Layer 4 of a small transformer language model trained on English Wikipedia (15 layers, counted from 0, width 128).
A neuron's activation on a vector x is GELU(weights . x), where the dot is the dot product.

Input weights of the MLP neurons that the questions are about. A number n stands for (n - 128) times 0.0051.
n5: 156, 143, 101, 56, 126, 101, 118, 144, 172, 166, 180, 83, 114, 112, 94, 163, 168, 120, 126, 62, 131, 93, 127, 107, 172, 126, 74, 144, 126, 157, 66, 174, 162, 118, 121, 160, 138, 71, 65, 188, 139, 77, 163, 158, 73, 117, 102, 103, 123, 114, 167, 112, 127, 158, 171, 138, 177, 92, 135, 147, 122, 114, 105, 97, 121, 101, 153, 158, 52, 160, 28, 113, 87, 123, 111, 123, 131, 144, 217, 65, 157, 167, 144, 166, 126, 220, 156, 90, 104, 78, 104, 51, 130, 145, 159, 137, 128, 87, 134, 130, 148, 74, 165, 51, 69, 101, 149, 144, 117, 174, 138, 58, 81, 102, 123, 90, 200, 115, 212, 164, 148, 126, 135, 211, 168, 79, 163, 189
n172: 127, 52, 78, 127, 142, 130, 93, 159, 117, 183, 93, 179, 158, 124, 195, 106, 101, 156, 138, 141, 107, 131, 143, 167, 117, 87, 102, 127, 144, 129, 200, 90, 108, 92, 105, 131, 135, 61, 166, 140, 119, 124, 207, 100, 196, 148, 185, 117, 117, 108, 100, 45, 149, 193, 122, 153, 105, 102, 84, 112, 151, 117, 47, 138, 43, 81, 127, 79, 141, 181, 149, 162, 143, 101, 24, 152, 92, 119, 133, 102, 149, 105, 117, 172, 170, 135, 110, 82, 183, 137, 137, 93, 106, 140, 93, 128, 70, 146, 75, 127, 182, 134, 115, 162, 159, 158, 153, 180, 67, 202, 41, 123, 6, 129, 196, 118, 202, 188, 224, 151, 50, 193, 108, 110, 129, 89, 150, 129
n219: 165, 161, 150, 105, 156, 153, 189, 138, 81, 169, 103, 150, 136, 78, 102, 62, 164, 90, 130, 135, 168, 128, 225, 129, 91, 63, 52, 95, 166, 180, 168, 184, 84, 99, 205, 100, 203, 142, 122, 76, 111, 47, 110, 76, 110, 147, 144, 175, 127, 95, 129, 165, 130, 150, 140, 137, 126, 71, 147, 109, 111, 186, 135, 205, 93, 114, 90, 145, 176, 110, 80, 105, 110, 120, 80, 169, 167, 141, 104, 157, 126, 134, 141, 165, 41, 63, 154, 168, 157, 142, 105, 59, 100, 75, 144, 134, 162, 123, 160, 122, 148, 156, 185, 139, 163, 157, 121, 127, 135, 88, 145, 119, 145, 79, 172, 63, 110, 69, 88, 116, 133, 112, 95, 174, 180, 160, 120, 153
n226: 157, 101, 110, 168, 163, 215, 48, 134, 108, 160, 127, 147, 218, 121, 133, 151, 197, 123, 216, 77, 178, 119, 114, 189, 162, 89, 105, 89, 34, 160, 163, 116, 113, 50, 155, 157, 165, 128, 183, 90, 83, 113, 136, 69, 84, 134, 144, 202, 63, 181, 176, 127, 87, 100, 203, 127, 133, 59, 86, 122, 121, 134, 87, 221, 134, 143, 95, 157, 203, 120, 152, 107, 97, 137, 212, 170, 155, 179, 127, 97, 155, 122, 98, 116, 110, 155, 106, 174, 152, 124, 141, 50, 71, 96, 87, 128, 103, 129, 111, 168, 91, 51, 85, 141, 129, 111, 82, 99, 161, 163, 137, 164, 138, 93, 118, 81, 114, 154, 72, 173, 112, 147, 105, 66, 170, 166, 74, 152
n253: 152, 95, 137, 102, 84, 128, 198, 69, 203, 167, 77, 89, 114, 122, 163, 96, 115, 138, 85, 136, 200, 192, 222, 125, 138, 99, 183, 149, 103, 128, 189, 54, 136, 149, 159, 83, 119, 165, 160, 101, 120, 123, 125, 112, 119, 159, 139, 91, 46, 97, 72, 140, 111, 110, 87, 180, 185, 92, 94, 158, 120, 145, 104, 107, 120, 144, 226, 100, 150, 161, 110, 132, 72, 154, 130, 102, 142, 136, 123, 81, 176, 136, 119, 83, 57, 152, 131, 143, 113, 156, 177, 117, 111, 149, 73, 162, 118, 136, 118, 153, 118, 105, 167, 125, 212, 136, 54, 36, 122, 170, 177, 122, 97, 104, 112, 50, 151, 162, 101, 137, 146, 199, 85, 109, 95, 109, 123, 155
n317: 93, 139, 104, 171, 129, 159, 122, 166, 115, 122, 99, 144, 96, 120, 184, 152, 77, 96, 154, 220, 91, 121, 92, 199, 138, 152, 179, 159, 180, 138, 186, 98, 95, 123, 114, 50, 150, 126, 166, 120, 131, 160, 88, 146, 96, 163, 117, 125, 126, 100, 142, 118, 161, 167, 134, 120, 133, 138, 59, 133, 146, 164, 145, 166, 177, 60, 157, 98, 133, 137, 80, 72, 96, 148, 136, 92, 49, 86, 90, 146, 118, 144, 148, 144, 131, 149, 151, 70, 77, 141, 155, 70, 94, 69, 168, 152, 169, 168, 106, 138, 84, 88, 152, 177, 144, 130, 219, 183, 179, 191, 122, 142, 116, 198, 122, 89, 185, 130, 130, 134, 41, 105, 136, 53, 129, 73, 155, 66
n369: 162, 124, 129, 125, 85, 84, 141, 117, 123, 134, 153, 159, 163, 100, 111, 125, 220, 129, 142, 145, 145, 94, 134, 120, 164, 117, 151, 146, 117, 64, 172, 164, 82, 127, 104, 92, 95, 128, 128, 140, 127, 133, 171, 82, 137, 138, 80, 147, 136, 148, 164, 126, 140, 130, 172, 80, 127, 82, 97, 134, 194, 148, 129, 175, 114, 162, 159, 155, 159, 90, 151, 181, 140, 62, 135, 198, 150, 92, 134, 69, 165, 102, 89, 93, 70, 95, 101, 101, 126, 96, 153, 214, 74, 131, 170, 47, 56, 74, 203, 102, 115, 118, 208, 97, 92, 168, 111, 113, 148, 107, 196, 125, 105, 127, 38, 195, 152, 60, 137, 215, 140, 126, 81, 118, 129, 105, 134, 147
n395: 132, 104, 126, 90, 122, 188, 160, 138, 37, 130, 108, 55, 142, 115, 180, 117, 104, 158, 181, 85, 121, 144, 108, 146, 131, 128, 165, 77, 174, 200, 165, 164, 145, 123, 188, 111, 144, 105, 96, 179, 156, 71, 90, 184, 103, 123, 215, 108, 120, 88, 97, 107, 141, 143, 112, 187, 149, 138, 87, 120, 149, 159, 151, 161, 143, 173, 125, 136, 146, 120, 83, 69, 174, 147, 168, 101, 96, 99, 191, 133, 96, 110, 86, 67, 238, 123, 138, 108, 104, 153, 84, 141, 121, 105, 135, 220, 49, 99, 102, 109, 131, 142, 135, 116, 155, 164, 79, 40, 45, 157, 108, 139, 156, 116, 81, 66, 135, 151, 139, 146, 105, 127, 86, 160, 176, 138, 153, 140
n459: 129, 115, 95, 213, 161, 167, 117, 132, 144, 132, 156, 78, 161, 99, 127, 140, 130, 135, 73, 156, 112, 61, 84, 71, 140, 92, 199, 121, 142, 190, 117, 193, 104, 101, 123, 146, 169, 88, 173, 111, 177, 58, 140, 137, 116, 184, 87, 118, 126, 142, 169, 113, 122, 97, 125, 126, 141, 86, 142, 121, 91, 211, 98, 144, 119, 75, 142, 42, 155, 150, 153, 48, 90, 90, 159, 104, 137, 89, 123, 126, 107, 98, 145, 102, 155, 131, 160, 140, 192, 158, 195, 145, 86, 145, 93, 101, 106, 144, 136, 172, 69, 152, 66, 117, 176, 84, 127, 104, 98, 87, 72, 134, 137, 66, 176, 192, 149, 102, 151, 171, 58, 107, 178, 142, 139, 166, 141, 86
n464: 105, 186, 170, 119, 118, 118, 108, 105, 189, 68, 128, 65, 144, 151, 169, 112, 145, 71, 124, 113, 117, 111, 178, 92, 101, 137, 125, 186, 124, 186, 157, 141, 116, 87, 80, 121, 140, 113, 123, 157, 189, 162, 149, 130, 172, 117, 159, 172, 92, 163, 104, 154, 78, 131, 65, 104, 111, 136, 72, 142, 176, 123, 130, 137, 191, 197, 171, 107, 109, 163, 159, 154, 169, 161, 160, 111, 62, 188, 86, 157, 173, 195, 57, 80, 40, 125, 147, 144, 141, 102, 94, 101, 120, 122, 180, 179, 90, 166, 106, 86, 134, 139, 136, 127, 100, 124, 28, 140, 108, 94, 143, 75, 179, 122, 114, 160, 185, 48, 138, 132, 129, 100, 94, 86, 86, 104, 166, 138
n478: 132, 164, 95, 101, 145, 142, 39, 186, 107, 118, 123, 157, 121, 85, 96, 127, 173, 130, 91, 59, 107, 110, 109, 123, 6, 56, 116, 198, 129, 151, 112, 172, 193, 158, 112, 127, 132, 130, 90, 199, 182, 109, 171, 104, 117, 126, 190, 176, 125, 83, 114, 99, 180, 226, 113, 153, 192, 134, 169, 91, 101, 141, 127, 169, 145, 147, 135, 89, 118, 90, 159, 65, 174, 124, 130, 72, 62, 182, 122, 153, 143, 80, 77, 147, 152, 88, 113, 99, 82, 143, 175, 82, 138, 118, 173, 146, 92, 108, 68, 121, 182, 185, 139, 43, 117, 115, 207, 122, 149, 113, 134, 98, 92, 168, 126, 127, 95, 188, 203, 125, 122, 114, 93, 91, 148, 148, 144, 106

Each question shows a token from some text and the vector x that enters the MLP there. A number n stands for (n - 128) times 0.034.

" of": 180, 84, 136, 99, 117, 129, 147, 120, 155, 109, 145, 135, 144, 149, 158, 127, 119, 103, 126, 119, 98, 131, 162, 167, 154, 85, 116, 136, 147, 161, 130, 133, 124, 197, 126, 137, 91, 153, 94, 102, 90, 130, 117, 158, 145, 113, 151, 118, 132, 82, 171, 151, 96, 161, 129, 106, 133, 118, 128, 113, 128, 111, 111, 93, 114, 143, 131, 142, 115, 101, 122, 140, 120, 149, 126, 163, 111, 135, 143, 72, 77, 121, 112, 99, 128, 141, 166, 116, 149, 117, 111, 151, 50, 145, 129, 116, 152, 106, 118, 182, 138, 151, 112, 146, 140, 123, 103, 121, 145, 113, 120, 118, 137, 147, 159, 151, 118, 115, 104, 83, 127, 151, 126, 134, 140, 151, 134, 142
Which neuron fires most, and how strongly? n253, at about 1.4

" det": 147, 131, 114, 104, 142, 130, 123, 141, 136, 120, 161, 116, 102, 162, 151, 109, 109, 116, 130, 115, 107, 121, 127, 141, 175, 109, 134, 123, 124, 185, 151, 99, 127, 216, 141, 119, 62, 157, 101, 80, 110, 130, 128, 154, 140, 136, 137, 133, 140, 97, 182, 114, 119, 145, 138, 94, 119, 118, 151, 79, 121, 83, 102, 97, 120, 174, 123, 122, 102, 129, 117, 174, 142, 152, 136, 144, 105, 126, 136, 109, 104, 120, 118, 128, 153, 124, 176, 129, 146, 131, 91, 132, 92, 123, 101, 85, 177, 128, 116, 151, 123, 125, 113, 121, 144, 166, 89, 127, 121, 85, 105, 140, 128, 160, 151, 170, 121, 167, 136, 112, 107, 140, 166, 84, 136, 152, 108, 127
The neuron with the highest activation: n172

" sol": 146, 128, 101, 105, 109, 121, 126, 129, 138, 117, 169, 124, 131, 157, 118, 123, 127, 113, 108, 97, 117, 99, 124, 159, 166, 103, 134, 116, 109, 159, 144, 98, 128, 203, 126, 128, 83, 148, 114, 95, 103, 128, 91, 175, 120, 121, 134, 127, 125, 97, 181, 118, 129, 142, 160, 97, 113, 155, 150, 120, 105, 93, 109, 119, 116, 157, 120, 130, 110, 88, 82, 153, 133, 168, 119, 170, 94, 117, 111, 92, 84, 124, 116, 135, 152, 127, 177, 114, 138, 127, 98, 123, 104, 143, 110, 117, 174, 132, 120, 169, 139, 128, 113, 122, 116, 162, 75, 129, 160, 87, 150, 163, 113, 143, 169, 171, 146, 136, 95, 136, 133, 136, 185, 107, 132, 141, 121, 177
The neuron with the highest activation: n5

"icle": 169, 111, 102, 116, 114, 108, 136, 154, 114, 112, 138, 94, 167, 129, 142, 136, 127, 93, 137, 92, 98, 115, 165, 182, 129, 96, 126, 122, 120, 143, 136, 120, 113, 194, 108, 129, 103, 140, 105, 106, 84, 152, 101, 161, 157, 110, 152, 131, 146, 111, 137, 118, 135, 139, 123, 101, 149, 118, 164, 133, 137, 80, 81, 100, 138, 134, 103, 137, 113, 119, 137, 126, 130, 158, 116, 154, 88, 125, 140, 97, 107, 137, 76, 150, 135, 134, 188, 114, 124, 113, 80, 151, 60, 130, 97, 105, 189, 129, 114, 152, 135, 150, 122, 146, 146, 148, 101, 116, 138, 124, 118, 132, 155, 159, 144, 168, 120, 140, 97, 103, 129, 144, 158, 131, 139, 175, 146, 160
The neuron with the highest activation: n395

"cer": 149, 93, 98, 106, 137, 153, 129, 140, 137, 105, 155, 118, 131, 164, 156, 129, 131, 112, 122, 114, 116, 138, 117, 137, 126, 91, 123, 167, 152, 164, 135, 102, 128, 190, 125, 128, 77, 179, 81, 95, 105, 143, 132, 160, 129, 168, 140, 112, 141, 122, 150, 118, 117, 142, 131, 108, 140, 131, 162, 108, 115, 127, 138, 89, 158, 138, 110, 140, 100, 89, 144, 147, 123, 166, 121, 163, 98, 118, 122, 93, 102, 105, 95, 129, 133, 113, 158, 92, 120, 139, 83, 148, 99, 132, 122, 74, 195, 153, 95, 149, 134, 154, 120, 140, 148, 155, 58, 176, 144, 71, 122, 133, 140, 152, 158, 179, 118, 109, 106, 81, 113, 150, 141, 113, 129, 142, 134, 124
The neuron with the highest activation: n464

"cl": 132, 109, 71, 97, 114, 148, 121, 150, 163, 120, 166, 121, 144, 164, 115, 131, 95, 86, 130, 104, 120, 112, 136, 182, 111, 109, 131, 154, 103, 142, 144, 95, 126, 180, 129, 99, 110, 136, 129, 120, 104, 134, 108, 190, 146, 139, 119, 134, 139, 104, 131, 125, 138, 151, 157, 122, 148, 97, 166, 104, 112, 115, 139, 102, 146, 137, 130, 113, 78, 101, 103, 139, 132, 142, 116, 180, 80, 146, 111, 87, 88, 130, 118, 103, 159, 154, 158, 121, 121, 122, 110, 174, 81, 120, 107, 80, 165, 116, 130, 179, 159, 166, 135, 129, 140, 150, 99, 128, 149, 112, 117, 122, 164, 150, 135, 173, 124, 137, 96, 87, 139, 156, 164, 107, 135, 134, 118, 124
The two highest activations, in order: n317, n478

" on": 181, 106, 117, 90, 134, 127, 140, 123, 162, 124, 135, 143, 158, 136, 103, 131, 118, 106, 124, 119, 107, 119, 129, 149, 150, 97, 132, 145, 129, 159, 126, 107, 126, 199, 107, 91, 88, 156, 111, 122, 120, 137, 107, 183, 142, 126, 130, 116, 140, 84, 175, 155, 112, 152, 134, 87, 135, 137, 148, 95, 121, 129, 110, 98, 92, 147, 126, 155, 109, 100, 111, 143, 125, 146, 123, 156, 93, 120, 121, 75, 82, 115, 108, 106, 140, 121, 171, 126, 140, 117, 142, 127, 60, 140, 134, 107, 180, 139, 112, 173, 143, 158, 124, 129, 124, 129, 128, 123, 150, 83, 124, 136, 135, 174, 147, 171, 115, 113, 129, 76, 115, 162, 135, 134, 132, 156, 117, 147
The two highest activations, in order: n478, n369

" Br": 144, 125, 81, 115, 124, 132, 123, 137, 153, 126, 173, 140, 144, 160, 138, 107, 126, 100, 112, 99, 94, 135, 131, 169, 164, 121, 99, 138, 126, 162, 143, 113, 143, 208, 134, 113, 105, 149, 106, 74, 89, 134, 93, 148, 157, 164, 124, 134, 151, 88, 155, 147, 104, 124, 147, 101, 119, 110, 131, 128, 86, 123, 131, 95, 125, 138, 127, 132, 97, 115, 127, 134, 148, 161, 138, 180, 100, 145, 140, 121, 102, 100, 124, 118, 117, 122, 184, 140, 130, 132, 87, 142, 88, 137, 119, 75, 163, 126, 115, 167, 141, 134, 97, 96, 118, 190, 74, 129, 148, 96, 125, 154, 131, 144, 129, 155, 146, 138, 104, 116, 145, 148, 138, 117, 143, 132, 91, 104
The neuron with the highest activation: n226

"rey": 150, 116, 104, 113, 147, 132, 112, 116, 166, 98, 162, 143, 140, 142, 135, 138, 122, 106, 123, 102, 104, 144, 141, 155, 126, 106, 102, 139, 129, 147, 133, 120, 121, 206, 94, 118, 80, 144, 100, 50, 93, 160, 104, 161, 121, 150, 146, 121, 149, 98, 127, 135, 128, 161, 152, 111, 121, 144, 128, 125, 86, 102, 127, 94, 123, 150, 122, 156, 103, 93, 160, 137, 148, 137, 129, 158, 110, 138, 127, 121, 109, 109, 93, 137, 122, 114, 163, 89, 113, 121, 108, 152, 56, 142, 119, 90, 167, 137, 107, 178, 145, 159, 122, 153, 134, 169, 104, 126, 144, 87, 125, 154, 133, 143, 152, 158, 125, 135, 128, 97, 128, 163, 133, 131, 147, 129, 114, 168
The neuron with the highest activation: n478

" Society": 161, 108, 111, 121, 134, 119, 132, 136, 137, 101, 155, 138, 163, 174, 129, 128, 123, 128, 132, 84, 87, 129, 135, 147, 140, 91, 119, 127, 144, 158, 132, 97, 101, 189, 107, 98, 106, 128, 108, 84, 96, 153, 108, 138, 141, 133, 163, 129, 163, 99, 151, 144, 95, 153, 109, 79, 151, 97, 153, 126, 102, 114, 105, 94, 129, 138, 130, 118, 84, 108, 141, 140, 128, 156, 116, 150, 92, 143, 123, 102, 117, 127, 97, 134, 124, 139, 181, 114, 123, 127, 105, 152, 51, 119, 119, 91, 158, 125, 113, 178, 168, 136, 115, 153, 138, 159, 114, 146, 138, 94, 124, 148, 151, 156, 148, 181, 110, 119, 121, 103, 149, 145, 142, 123, 156, 138, 129, 161
The neuron with the highest activation: n464

" ": 146, 89, 97, 108, 102, 152, 144, 121, 152, 131, 161, 147, 143, 163, 134, 121, 130, 107, 140, 90, 116, 122, 131, 170, 149, 89, 128, 144, 131, 151, 129, 125, 134, 178, 127, 105, 82, 171, 94, 62, 92, 137, 92, 164, 130, 125, 113, 103, 171, 99, 186, 144, 102, 163, 124, 133, 132, 92, 137, 114, 110, 93, 103, 80, 159, 162, 117, 141, 117, 105, 104, 153, 126, 160, 117, 150, 100, 119, 117, 102, 98, 121, 119, 131, 142, 121, 167, 124, 130, 111, 100, 124, 62, 151, 118, 125, 174, 131, 111, 171, 133, 127, 112, 150, 142, 169, 101, 147, 136, 88, 115, 120, 152, 150, 174, 146, 131, 140, 121, 128, 123, 150, 135, 139, 130, 133, 131, 140
The two highest activations, in order: n5, n253

"D": 153, 104, 126, 113, 139, 157, 148, 125, 163, 130, 139, 114, 156, 155, 133, 127, 100, 122, 122, 114, 114, 125, 120, 155, 132, 98, 127, 140, 122, 147, 127, 83, 150, 204, 110, 105, 110, 141, 111, 88, 71, 131, 102, 167, 152, 126, 128, 148, 149, 101, 153, 141, 118, 155, 109, 122, 128, 128, 144, 137, 101, 107, 104, 77, 147, 157, 117, 113, 100, 122, 113, 143, 139, 146, 144, 177, 118, 130, 134, 104, 77, 99, 98, 115, 154, 137, 148, 135, 128, 94, 90, 124, 58, 146, 144, 86, 143, 120, 98, 186, 120, 134, 135, 157, 145, 177, 82, 138, 125, 99, 110, 137, 162, 145, 133, 167, 131, 114, 110, 104, 137, 156, 173, 110, 137, 148, 122, 142
The neuron with the highest activation: n253

")\n\n": 132, 92, 131, 112, 127, 160, 143, 121, 155, 111, 174, 119, 156, 171, 143, 145, 105, 111, 121, 86, 134, 101, 135, 174, 150, 126, 119, 130, 133, 152, 116, 85, 139, 185, 142, 125, 110, 153, 77, 74, 98, 140, 91, 150, 122, 115, 120, 130, 163, 119, 170, 128, 105, 145, 127, 135, 112, 107, 134, 122, 116, 110, 112, 84, 116, 126, 140, 159, 98, 131, 133, 134, 126, 141, 120, 155, 81, 126, 125, 144, 98, 97, 99, 116, 159, 100, 179, 123, 147, 138, 123, 134, 57, 139, 112, 129, 161, 142, 141, 150, 130, 139, 105, 125, 115, 113, 79, 131, 168, 93, 107, 148, 188, 117, 145, 165, 139, 128, 126, 102, 120, 152, 155, 160, 137, 158, 120, 145
The neuron with the highest activation: n459

"od": 110, 110, 123, 120, 106, 121, 138, 142, 125, 119, 115, 144, 163, 139, 148, 139, 106, 91, 153, 120, 95, 122, 157, 159, 128, 98, 144, 149, 139, 154, 108, 77, 119, 188, 121, 118, 109, 125, 100, 116, 108, 136, 111, 151, 146, 122, 126, 145, 140, 115, 177, 142, 119, 165, 135, 97, 130, 121, 174, 116, 121, 103, 109, 88, 132, 157, 105, 101, 86, 100, 158, 155, 148, 163, 125, 163, 88, 122, 115, 103, 77, 132, 100, 113, 157, 132, 171, 99, 129, 108, 93, 166, 62, 138, 102, 77, 142, 136, 123, 177, 136, 152, 116, 150, 168, 162, 94, 142, 139, 89, 123, 127, 153, 145, 160, 150, 137, 138, 102, 79, 127, 146, 162, 113, 124, 148, 133, 163
The neuron with the highest activation: n172

"193": 143, 119, 109, 92, 134, 134, 120, 131, 145, 117, 160, 142, 136, 172, 111, 138, 123, 101, 120, 87, 85, 144, 139, 170, 146, 96, 118, 145, 144, 151, 122, 125, 121, 194, 102, 103, 41, 141, 88, 108, 111, 129, 91, 138, 128, 128, 98, 128, 151, 113, 160, 144, 110, 167, 115, 120, 114, 92, 141, 121, 127, 140, 134, 106, 153, 146, 124, 98, 112, 84, 138, 150, 141, 138, 120, 151, 105, 153, 111, 117, 112, 99, 92, 160, 110, 111, 202, 146, 144, 145, 107, 171, 88, 120, 124, 108, 136, 111, 121, 166, 145, 155, 110, 135, 162, 145, 121, 148, 111, 79, 128, 139, 165, 160, 126, 198, 126, 132, 77, 100, 127, 169, 158, 115, 145, 109, 142, 119
The neuron with the highest activation: n369

" Mass": 129, 129, 107, 91, 128, 127, 129, 147, 153, 117, 134, 114, 123, 154, 105, 151, 89, 73, 85, 126, 118, 121, 145, 139, 139, 113, 105, 115, 131, 180, 134, 112, 132, 226, 117, 95, 86, 135, 95, 107, 94, 127, 94, 166, 149, 144, 138, 153, 175, 87, 164, 173, 94, 147, 137, 113, 124, 121, 145, 116, 94, 115, 126, 72, 119, 141, 129, 152, 100, 145, 123, 135, 135, 139, 136, 156, 98, 148, 140, 140, 131, 125, 88, 113, 131, 103, 183, 115, 112, 95, 85, 163, 114, 144, 106, 107, 151, 109, 124, 168, 142, 158, 124, 142, 149, 170, 117, 145, 158, 81, 113, 159, 149, 146, 129, 177, 103, 148, 127, 110, 108, 148, 109, 102, 153, 158, 122, 117
Which neuron fires most, and how strongly? n478, at about 0.18

" California": 169, 128, 108, 116, 122, 127, 121, 134, 148, 103, 152, 137, 133, 164, 122, 145, 124, 116, 112, 84, 110, 119, 123, 144, 124, 96, 122, 134, 136, 168, 130, 117, 124, 195, 104, 87, 90, 143, 115, 88, 90, 182, 104, 151, 128, 146, 134, 104, 174, 69, 150, 132, 90, 167, 113, 113, 127, 135, 150, 127, 79, 124, 105, 100, 141, 155, 144, 119, 116, 105, 126, 130, 130, 163, 122, 185, 81, 135, 104, 118, 97, 105, 82, 127, 133, 125, 173, 108, 129, 126, 92, 155, 76, 144, 127, 104, 130, 116, 128, 157, 148, 167, 108, 154, 141, 163, 119, 154, 139, 94, 132, 146, 123, 134, 159, 180, 109, 131, 128, 93, 129, 154, 129, 112, 143, 144, 129, 169
Which neuron fires most, and how strongly? n478, at about 1.5

"ras": 136, 118, 109, 121, 141, 108, 132, 123, 155, 113, 177, 132, 154, 136, 122, 142, 111, 98, 124, 116, 116, 107, 132, 137, 130, 108, 112, 168, 120, 145, 125, 95, 112, 205, 130, 131, 124, 143, 84, 64, 91, 134, 110, 144, 143, 122, 137, 140, 149, 120, 153, 156, 140, 167, 142, 107, 126, 126, 139, 117, 122, 94, 113, 94, 135, 173, 131, 163, 95, 94, 121, 117, 150, 152, 82, 171, 100, 150, 125, 124, 123, 123, 104, 152, 120, 116, 140, 97, 136, 119, 97, 179, 81, 128, 132, 87, 179, 132, 77, 166, 166, 148, 96, 126, 127, 171, 98, 111, 131, 97, 104, 168, 112, 144, 180, 152, 108, 135, 79, 133, 125, 152, 156, 131, 138, 138, 143, 158
The neuron with the highest activation: n219

"te": 157, 84, 116, 97, 117, 123, 99, 125, 146, 110, 143, 128, 141, 141, 149, 142, 143, 81, 122, 119, 145, 105, 138, 170, 147, 98, 134, 149, 147, 169, 131, 113, 93, 177, 121, 119, 79, 154, 114, 83, 108, 141, 96, 146, 163, 142, 107, 119, 144, 91, 112, 128, 115, 116, 143, 103, 132, 142, 138, 95, 123, 135, 108, 78, 144, 156, 134, 139, 102, 104, 134, 158, 159, 150, 120, 161, 110, 124, 121, 99, 90, 127, 88, 129, 145, 141, 171, 113, 104, 117, 105, 142, 82, 129, 133, 75, 224, 142, 105, 162, 125, 153, 120, 140, 160, 139, 113, 112, 133, 109, 101, 146, 153, 155, 179, 155, 127, 118, 75, 113, 123, 170, 147, 131, 111, 172, 133, 133
The neuron with the highest activation: n253

"inet": 161, 101, 118, 106, 117, 120, 143, 139, 156, 111, 140, 142, 142, 153, 137, 133, 134, 126, 146, 91, 105, 130, 139, 157, 147, 109, 122, 151, 131, 169, 108, 98, 137, 195, 109, 94, 84, 159, 102, 77, 83, 153, 124, 166, 134, 142, 128, 106, 124, 84, 184, 134, 119, 147, 101, 90, 149, 115, 152, 135, 121, 101, 103, 106, 151, 145, 120, 125, 100, 112, 118, 144, 133, 145, 126, 134, 98, 116, 112, 70, 102, 97, 96, 160, 150, 111, 169, 113, 135, 132, 93, 143, 83, 123, 123, 102, 191, 152, 115, 172, 121, 154, 131, 149, 132, 165, 118, 138, 154, 94, 136, 134, 135, 160, 164, 177, 89, 119, 117, 92, 121, 152, 151, 100, 131, 122, 129, 150
The neuron with the highest activation: n317

"==": 149, 104, 124, 114, 104, 144, 131, 121, 162, 95, 159, 117, 118, 155, 133, 141, 79, 111, 138, 91, 151, 93, 151, 161, 137, 117, 129, 125, 132, 148, 132, 103, 156, 167, 163, 123, 106, 168, 68, 78, 96, 134, 96, 163, 134, 126, 155, 115, 148, 94, 151, 128, 122, 151, 114, 133, 119, 117, 158, 100, 113, 123, 134, 85, 144, 149, 146, 133, 116, 115, 124, 124, 141, 148, 111, 139, 95, 132, 122, 111, 121, 115, 104, 112, 146, 109, 200, 131, 145, 112, 86, 152, 37, 141, 121, 105, 173, 134, 115, 150, 144, 130, 108, 147, 115, 117, 113, 130, 142, 95, 131, 150, 142, 163, 148, 182, 151, 130, 101, 99, 113, 146, 129, 149, 121, 139, 145, 159
Which three neurons fire most, strongest first? n395, n464, n253

" determ": 137, 123, 83, 112, 128, 135, 111, 143, 143, 126, 173, 127, 156, 154, 130, 135, 112, 98, 148, 106, 118, 106, 114, 171, 160, 95, 148, 137, 111, 177, 127, 104, 109, 188, 149, 136, 79, 162, 107, 90, 93, 147, 111, 174, 155, 115, 127, 115, 161, 72, 165, 134, 124, 163, 156, 112, 111, 125, 137, 82, 102, 82, 99, 94, 129, 148, 114, 118, 110, 118, 109, 170, 131, 156, 143, 159, 81, 122, 100, 112, 96, 143, 111, 124, 153, 151, 164, 114, 123, 122, 80, 157, 80, 123, 95, 110, 185, 151, 100, 165, 133, 123, 119, 127, 117, 149, 125, 125, 140, 107, 123, 139, 127, 146, 172, 153, 129, 155, 110, 122, 100, 149, 134, 124, 139, 123, 151, 125
The two highest activations, in order: n317, n172

"ivil": 147, 129, 92, 110, 111, 120, 136, 170, 109, 125, 136, 123, 143, 163, 126, 132, 97, 113, 110, 88, 91, 127, 157, 165, 149, 90, 140, 146, 148, 175, 149, 92, 104, 188, 136, 129, 115, 165, 105, 77, 76, 168, 101, 164, 124, 129, 133, 132, 153, 103, 126, 149, 92, 123, 147, 79, 129, 110, 145, 103, 90, 105, 117, 80, 134, 143, 123, 124, 115, 113, 105, 143, 131, 139, 153, 158, 78, 127, 125, 111, 109, 142, 105, 133, 131, 148, 186, 107, 134, 97, 59, 180, 91, 132, 134, 89, 143, 140, 99, 170, 131, 156, 128, 163, 132, 152, 104, 132, 148, 105, 133, 135, 122, 150, 166, 158, 121, 130, 122, 115, 120, 129, 131, 114, 147, 133, 150, 169
Which neuron fires most, and how strongly? n317, at about 0.19

"AS": 138, 107, 121, 114, 129, 116, 125, 126, 137, 109, 147, 127, 129, 179, 117, 148, 138, 127, 124, 87, 106, 143, 133, 167, 175, 117, 111, 111, 154, 165, 129, 82, 109, 190, 120, 128, 88, 160, 98, 54, 108, 133, 126, 176, 126, 124, 149, 136, 147, 107, 142, 144, 123, 131, 114, 97, 125, 120, 132, 123, 109, 98, 133, 97, 149, 168, 123, 119, 120, 122, 139, 141, 124, 138, 112, 166, 69, 121, 141, 124, 97, 121, 68, 111, 134, 115, 143, 144, 130, 125, 68, 153, 74, 137, 122, 118, 151, 137, 93, 160, 134, 140, 134, 149, 146, 163, 112, 134, 129, 86, 105, 156, 131, 160, 147, 203, 115, 144, 90, 117, 135, 141, 153, 118, 108, 150, 137, 157
The neuron with the highest activation: n464

" the": 161, 103, 129, 112, 112, 134, 121, 143, 148, 118, 137, 116, 152, 144, 130, 104, 104, 112, 134, 130, 102, 110, 135, 144, 156, 82, 136, 142, 136, 154, 134, 121, 125, 204, 120, 129, 105, 152, 101, 103, 91, 144, 93, 155, 136, 127, 146, 117, 166, 90, 171, 123, 108, 156, 144, 116, 117, 110, 140, 112, 88, 112, 108, 90, 124, 160, 107, 157, 161, 101, 154, 147, 136, 141, 129, 155, 87, 121, 117, 92, 100, 124, 107, 125, 140, 136, 180, 128, 137, 137, 139, 136, 25, 149, 128, 79, 139, 129, 120, 149, 160, 165, 111, 150, 142, 143, 89, 147, 147, 117, 117, 124, 130, 139, 149, 182, 115, 132, 100, 101, 116, 136, 139, 144, 131, 122, 132, 130
The neuron with the highest activation: n459

"ip": 142, 114, 99, 95, 150, 131, 117, 132, 169, 85, 122, 132, 140, 132, 168, 129, 145, 127, 121, 134, 122, 154, 117, 124, 120, 82, 139, 123, 139, 154, 158, 100, 109, 143, 165, 119, 115, 152, 89, 78, 76, 128, 127, 175, 133, 134, 129, 137, 156, 108, 132, 139, 159, 161, 134, 111, 137, 150, 126, 137, 139, 98, 93, 79, 108, 184, 93, 143, 88, 80, 128, 165, 134, 134, 129, 153, 99, 93, 136, 89, 111, 111, 101, 131, 147, 122, 158, 112, 137, 109, 84, 164, 103, 136, 124, 98, 189, 125, 85, 154, 148, 147, 106, 127, 134, 153, 104, 131, 146, 103, 88, 139, 125, 134, 178, 172, 132, 141, 102, 136, 93, 150, 157, 134, 128, 171, 129, 145
Which neuron fires most, and how strongly? n172, at about 2